Layer 7 of a small transformer language model trained on English Wikipedia (14 layers, counted from 0, width 64).
A neuron's activation on a vector x is GELU(weights . x), where the dot is the dot product.

Input weights of the MLP neurons that the questions are about. A number n stands for n times 0.0079.
n20: 12 -30 43 54 15 -45 5 -24 52 -30 -5 -6 19 -48 -6 -25 -46 -25 8 3 -14 8 69 -37 -3 25 -13 6 -8 -1 3 13 5 43 -23 -45 21 5 -27 -41 14 -19 -25 -16 4 25 -5 3 58 -21 17 -31 14 38 8 33 -7 -31 37 -47 -66 86 -21 18
n37: -18 58 -16 -30 -3 37 -42 20 -28 -2 -21 13 11 -11 20 11 11 22 -3 -15 -4 26 -17 55 -54 34 -6 20 -2 8 -36 31 -16 -78 -21 -12 18 -9 -45 54 22 5 18 19 -9 -1 -4 35 24 -22 -9 44 25 -13 22 -23 40 -16 -51 -31 -24 -35 -3 40
n44: 1 -40 -5 -16 22 -38 -43 -27 -82 22 35 -10 -36 13 -9 14 31 -7 16 17 13 -38 0 20 -4 -69 -26 41 17 -27 11 -9 16 -18 21 7 28 -43 -50 18 3 8 -36 53 -60 3 44 31 -3 27 34 -42 75 26 -6 23 36 -35 -70 26 -11 8 69 -16
n52: 40 6 -28 14 -33 1 -43 19 31 21 22 52 19 32 24 39 -35 -27 16 16 80 -12 -44 -14 -18 17 15 -11 41 26 -8 -15 -33 -95 -55 2 31 -1 -48 21 -8 9 -39 -54 45 -10 9 -15 26 35 9 -39 49 -26 -13 -13 7 14 -5 -9 2 -1 -25 -12
n77: -29 15 8 22 1 18 28 30 8 31 11 8 -30 -4 33 -17 24 -14 23 -40 11 19 -25 -7 21 15 5 -30 2 -29 -43 -16 67 -19 43 4 -26 -31 -84 38 31 17 -1 0 -52 38 -34 -25 13 12 -31 -81 -25 -14 -7 38 7 28 20 -5 22 11 18 15
n82: 39 -18 6 -42 -12 -25 -9 34 25 7 19 -3 42 -70 -9 44 4 15 -48 -24 35 -39 10 -15 20 -9 9 45 18 35 34 -49 29 25 17 8 -23 -4 -1 15 20 -6 -39 -13 -52 -30 -4 18 28 15 -33 20 -20 5 22 -54 -42 -52 34 -34 -4 48 6 17
n91: 46 15 -4 -44 36 -27 2 17 41 -4 49 -6 -10 -29 -45 -27 -3 19 -21 -42 -32 -12 -1 -14 -3 -62 -3 11 37 -7 -21 -1 84 -13 63 10 -28 51 30 47 48 -2 4 15 0 -19 -43 27 13 -2 -3 32 -43 -4 6 12 -74 26 26 -61 -52 -27 11 33
n131: -61 11 -16 36 30 -48 -23 48 -9 24 23 8 -5 -7 -28 19 -36 -8 -22 8 -45 -24 -21 30 15 -15 -30 8 -15 -22 -21 11 16 -49 25 9 -33 16 39 -20 11 27 -16 -45 5 0 -11 1 46 6 -17 37 -27 48 -12 54 7 32 -27 2 -21 15 34 14
n136: -4 24 15 0 -8 -4 10 -5 -21 -38 -20 9 0 14 43 -7 37 27 2 2 8 -4 -64 -38 6 -19 -42 40 -16 -20 14 6 13 -6 -14 -41 9 -25 -32 18 16 59 10 -14 18 -7 3 -17 42 31 10 2 16 40 -21 -66 17 -56 13 -39 31 -6 -2 22
n159: -35 24 -1 4 -42 38 -26 -58 6 28 53 -6 -31 -8 -33 0 67 25 41 -2 9 -17 12 -37 -41 2 -50 -3 25 13 29 1 1 8 -26 26 -30 -6 -9 -8 -35 15 -29 -9 6 -35 44 -42 -4 40 7 24 19 37 -36 0 -26 5 -8 0 15 -40 32 40
n167: 2 -51 -7 3 -15 18 31 -26 7 -17 -34 -17 -10 44 -29 4 -35 -23 66 -9 -39 24 25 -3 -29 14 -18 -20 17 -25 -2 11 34 -36 -28 63 24 11 34 -24 -18 18 -3 68 -23 -22 -4 -11 37 26 -13 -54 2 -11 -10 11 31 0 4 13 -44 5 5 39
n173: 0 -11 -22 1 0 5 -30 9 -14 6 -40 2 41 22 -17 38 -21 7 20 22 2 -2 -27 -11 -1 27 -7 8 49 13 12 -10 38 32 59 -6 -46 -26 -11 28 47 -8 24 7 -48 53 -13 -41 5 -30 -22 -7 -29 4 -9 -32 11 -27 -3 -3 -23 2 2 -22
n178: -27 -1 -47 -49 0 -48 11 0 -10 -19 30 -24 -29 34 -40 1 -3 19 8 45 -3 -20 -11 43 35 -16 13 -51 -2 -54 46 -18 -12 -63 -43 -14 -3 -4 24 31 40 16 50 30 14 24 6 6 18 -39 -45 -1 22 -23 -28 -7 6 34 26 -6 38 40 15 24
n200: 30 30 -16 -46 2 40 -25 -49 -81 37 -22 -42 -54 -38 30 -4 -11 -28 7 -20 12 -31 -17 16 -12 -11 0 27 58 8 32 21 12 -4 0 -2 38 12 4 -5 -18 -26 25 3 25 17 9 24 43 -18 0 -24 -32 -24 -2 -11 24 -15 15 30 38 11 20 -16
n207: -4 -39 -12 32 -25 5 27 -30 27 27 -33 -9 40 -26 -6 4 10 37 -25 13 4 20 23 6 -26 38 10 5 -8 -37 37 -49 55 -24 -58 -8 -3 -18 -22 -17 -35 1 -37 34 -4 42 -59 -2 38 20 -19 29 6 39 -6 4 -8 -27 15 -17 31 -23 -16 7
n220: -10 -12 30 -5 32 -45 5 41 -2 -4 -43 -38 -17 18 8 23 30 -30 22 -29 0 -56 25 23 -16 -42 46 -14 -13 6 7 -2 23 13 16 30 -36 26 -4 -30 -16 32 -1 22 26 37 -2 20 2 -30 -19 16 -9 14 -29 5 13 -21 9 -5 -12 -19 -19 -11
n227: 10 -48 2 68 -20 -33 6 1 -13 -40 -11 -12 16 -9 11 41 -36 -24 5 0 -23 7 11 47 -10 28 2 -37 17 0 -5 24 -23 -5 -23 20 -16 -20 35 31 -16 70 6 -9 27 -5 -1 -4 3 29 5 56 0 10 -50 8 -16 -34 -17 -3 -18 -1 19 4
n233: 20 -43 49 29 25 -5 36 67 -18 -37 -22 -23 0 13 34 -67 -42 10 33 2 55 32 46 -26 -3 -14 7 40 -45 14 4 -6 -11 -68 -33 -63 -5 -7 -20 30 5 -22 18 -40 -23 13 -2 -35 -7 -26 3 -13 -6 18 14 19 16 0 0 3 15 48 -4 33

Each question shows a token from some text and the vector x that enters the MLP there. A number n stands for n times 0.043.

"e": -38 27 -17 -14 6 -3 58 17 -5 -6 2 29 66 45 -6 -21 2 -34 -16 7 -1 -3 2 0 -1 1 -52 1 29 -18 -8 -31 8 11 19 -45 14 16 -18 -14 -8 -8 -7 -37 27 -9 51 13 -14 -6 55 3 -26 -64 33 -24 7 5 29 18 -3 -16 -34 5
Which of these neurons fires most? n52

"8": -28 -3 3 -28 -20 9 44 8 -5 -5 -6 15 70 21 2 -28 42 -2 -39 -34 -27 16 -24 -3 3 37 -34 5 2 -7 30 -3 4 2 13 -38 24 8 -18 -31 -26 -6 -18 -15 11 -10 71 11 -38 13 48 29 -31 -46 10 9 22 12 26 20 -7 -22 -17 -20
Which neuron fires most, and how strongly? n136, at about 0.47

" st": -19 -30 -8 -7 -3 -22 40 15 1 0 -15 37 46 44 -16 11 -6 -20 -16 -14 -50 50 -4 12 0 1 -43 6 12 3 2 -6 18 22 35 -24 -2 -10 -17 6 -33 3 4 -20 27 4 65 25 -48 15 50 16 6 -58 -6 -18 -5 -6 7 36 -19 -20 -43 -1
Which of these neurons fires most? n227

"a": -38 -13 -1 -13 -29 2 72 13 -30 -8 2 28 33 40 2 -8 9 15 -28 -2 -60 -13 38 9 -1 26 -8 -2 2 -2 0 -29 -6 30 18 -3 17 -21 -6 -29 -2 -6 -15 -11 15 -13 48 59 10 14 38 21 -35 -67 -2 -11 -2 -14 10 16 -4 -14 -39 7
Which of these neurons fires most? n167

" the": -36 -32 -5 -18 -4 -28 39 -22 -10 8 7 25 39 48 -19 -6 26 -12 -34 12 -30 -6 13 -12 -1 9 -40 27 23 5 0 11 27 5 54 -41 20 15 -32 -6 -43 -30 11 4 15 1 49 32 -60 3 33 -1 4 -42 -12 2 20 -1 29 32 -13 -21 -12 -20
Which of these neurons fires most? n44

"ent": -19 -32 1 -16 -36 11 59 16 -5 45 0 35 60 28 -11 6 -7 -12 32 -40 -28 28 -11 11 -28 19 -39 10 12 -3 -3 -9 -9 5 23 -43 -6 1 -17 -27 -35 -16 -9 -33 4 -23 48 16 -32 23 53 21 0 -55 26 -1 -3 19 -8 22 3 3 -5 -10
Which of these neurons fires most? n52

"5": -54 -6 3 -27 5 6 40 13 -29 -6 -1 27 70 7 -11 -17 43 -9 -38 4 -35 10 -9 23 17 43 -45 4 0 13 22 -10 3 20 22 -42 9 9 7 -13 -20 -22 -23 -15 -23 -16 67 1 -21 10 35 8 -35 -27 8 -1 9 -1 41 21 0 -40 -35 7
Which of these neurons fires most? n159

"es": -25 -36 -16 -10 -11 -5 61 18 19 -8 17 7 56 57 5 -5 -22 -10 -16 -9 -15 -10 4 11 18 22 -37 -7 16 -22 4 -15 3 5 18 -19 2 25 -8 -28 -23 -30 -14 -31 35 -40 67 14 -23 16 41 25 -5 -54 26 -3 -21 -3 42 13 -13 -3 -35 -10
The two highest activations, in order: n52, n20

" e": -25 -5 -8 -3 -5 -3 50 -4 18 -17 9 22 41 58 -12 -16 2 -17 -46 3 -41 9 -11 -21 6 12 -49 11 3 -5 -1 -2 9 15 30 -37 15 14 -41 2 -33 -1 -2 -15 33 26 50 39 -60 6 21 25 -8 -34 -22 -6 28 16 27 25 -27 -22 -39 17
Which of these neurons fires most? n136

"g": -15 -14 -10 -28 9 -20 35 25 9 1 2 10 54 17 -4 -25 20 -27 -10 -34 -37 23 14 -18 3 7 -31 8 9 1 -3 -28 9 15 33 -50 34 -10 -11 4 17 -26 -10 -9 16 -4 39 39 -55 -1 30 30 -15 -48 19 -25 -23 44 47 48 -23 -24 -32 10
Which of these neurons fires most? n91

"or": -37 -21 -5 -5 -20 -16 27 14 -8 23 2 16 89 53 -26 -16 18 1 10 -28 -30 -13 -4 22 -17 -13 -36 -13 26 -3 8 -15 -14 16 38 -24 3 16 -22 -32 -1 -2 -2 -24 21 -27 71 5 -41 -1 58 0 -5 -41 8 -22 18 22 24 10 -8 6 2 -25
The three highest activations, in order: n159, n173, n44

"D": -24 -26 -16 3 -43 -6 51 21 -14 22 -16 19 39 29 -13 15 14 1 12 -36 -17 16 23 23 -15 13 -25 -13 -9 -1 16 -1 21 7 29 -50 14 -22 -12 -25 -32 -14 0 -27 29 -19 50 8 -17 29 57 31 -8 -69 20 -17 12 -16 21 33 -7 -13 -30 -21
Which neuron fires most, and how strongly? n227, at about 0.67

"ers": -43 -20 -1 -3 -18 0 58 22 -10 -4 17 6 58 49 -19 -15 -14 -7 -1 8 -34 25 10 26 27 7 -13 -37 21 -8 -2 -12 20 6 29 2 21 -9 1 -13 -29 -16 -2 -36 26 -39 65 -3 -19 0 43 -4 -13 -61 9 -16 -11 -6 31 34 -14 -23 -40 8
Which neuron fires most, and how strongly? n167, at about 1.9

"en": -16 -6 -11 -37 15 -24 35 21 2 9 32 35 45 48 -23 -15 10 -5 6 -31 -6 0 17 45 27 15 -23 -5 0 3 5 -43 -3 21 -3 -40 18 9 0 -31 -19 -16 -28 -15 -11 6 70 10 -47 -16 38 -3 -20 -45 16 -40 16 -1 37 38 -31 -13 -14 -3
The two highest activations, in order: n82, n178

"o": -44 25 -7 -12 -1 -13 6 30 -15 2 18 47 47 39 -8 -6 38 -14 -8 -23 -18 -7 12 35 9 22 -41 1 27 -10 4 -29 -12 14 15 -54 9 -17 -7 5 -19 -13 -9 -14 4 -34 66 38 -54 -25 22 15 -21 -39 9 7 8 18 39 15 0 -28 -49 13
The two highest activations, in order: n37, n159

"d": -51 -52 -29 13 5 -23 29 39 -11 16 13 28 61 21 -23 -3 11 -11 -1 -21 -20 -12 21 9 5 0 -15 17 17 32 -8 -30 -8 20 23 -49 16 14 -7 -3 -36 -8 -6 -15 12 -1 58 11 -30 9 61 10 -16 -51 8 -7 10 11 17 32 -10 -9 -47 -22
Which of these neurons fires most? n52

"as": -46 -6 0 -16 -40 -2 43 22 -12 14 19 15 54 38 -17 1 2 5 -14 -21 -58 -7 38 18 19 47 6 -9 -13 1 -3 -22 -20 25 31 -7 27 -30 -5 -26 -31 -25 -1 -11 14 -27 36 21 -12 2 58 20 1 -55 -19 27 1 -20 16 22 -19 -22 -20 7
Which of these neurons fires most? n227

"ol": -39 -38 24 5 -36 -5 38 38 -17 -34 17 9 64 40 -31 -17 18 -12 -10 -15 -21 20 28 -9 8 12 -11 20 -18 -25 -1 -22 -16 16 24 -37 -25 -4 -20 -10 -32 0 -3 -4 27 -7 67 23 -28 6 29 25 -21 -41 -18 -3 41 26 -1 42 3 -17 -24 5
Which neuron fires most, and how strongly? n233, at about 2

"4": -40 -10 2 -30 -9 5 41 17 -18 3 1 24 69 7 8 -38 37 2 -61 -20 -28 15 -5 -6 4 47 -28 7 -4 -9 27 -7 12 -1 22 -37 16 27 -17 -22 -21 -15 -13 -17 -9 -9 73 6 -17 23 28 29 -25 -44 9 -6 21 8 21 20 -7 -39 -28 1
Which of these neurons fires most? n37

"/": -35 -15 -9 -44 -18 -1 48 28 8 36 -7 11 37 34 -14 -13 30 -8 -1 -9 -21 21 -1 -22 7 49 -12 -17 3 -23 26 -8 10 37 5 -56 33 20 -27 -20 -50 -18 -25 -18 3 -41 35 4 -11 -1 33 60 -4 -37 -9 1 14 -5 10 36 -2 -25 -18 10
Which neuron fires most, and how strongly? n159, at about 1.7

"r": -9 -34 17 9 -12 -39 40 4 -33 -10 20 53 63 33 -12 -15 12 4 4 -38 -30 5 15 4 9 -1 -25 7 17 0 7 -25 -4 10 30 -40 22 -22 -34 -33 -20 -20 5 7 24 -21 29 23 -33 40 35 36 7 -53 -6 -31 -4 26 29 30 -14 -16 -34 2
Which neuron fires most, and how strongly? n227, at about 0.13

" ": -38 -7 -4 -27 15 -4 38 24 -10 -2 8 14 44 38 4 -27 27 -5 -47 -17 -47 6 3 -6 -6 19 -14 -2 -8 -1 39 -7 29 3 33 -28 13 15 -25 -13 -26 -1 1 -32 0 -8 68 16 -44 13 31 40 -15 -35 -8 1 20 10 24 35 -18 -37 -55 -5
Which of these neurons fires most? n220

"ly": -26 -12 -8 3 -1 -4 55 6 -6 7 -1 9 73 27 -20 -22 7 -4 -28 -13 -38 -10 7 -21 26 4 -40 2 43 -6 -19 -4 7 22 33 -27 17 -2 -3 -26 -37 -25 -28 14 5 12 60 17 -26 -23 55 8 -29 -56 18 14 9 32 28 9 -5 -2 -42 -6
Which neuron fires most, and how strongly? n20, at about 0.99

"ar": -39 -9 8 -25 -25 7 34 -13 -2 33 -7 34 55 33 -21 -8 8 11 13 -17 -62 15 21 16 1 33 -20 -5 21 7 7 -17 -2 23 23 -43 15 -12 -42 -38 -37 9 -39 22 11 -24 45 22 -44 -8 40 24 -7 -18 7 -40 10 33 14 11 10 -12 -35 -1
The two highest activations, in order: n159, n207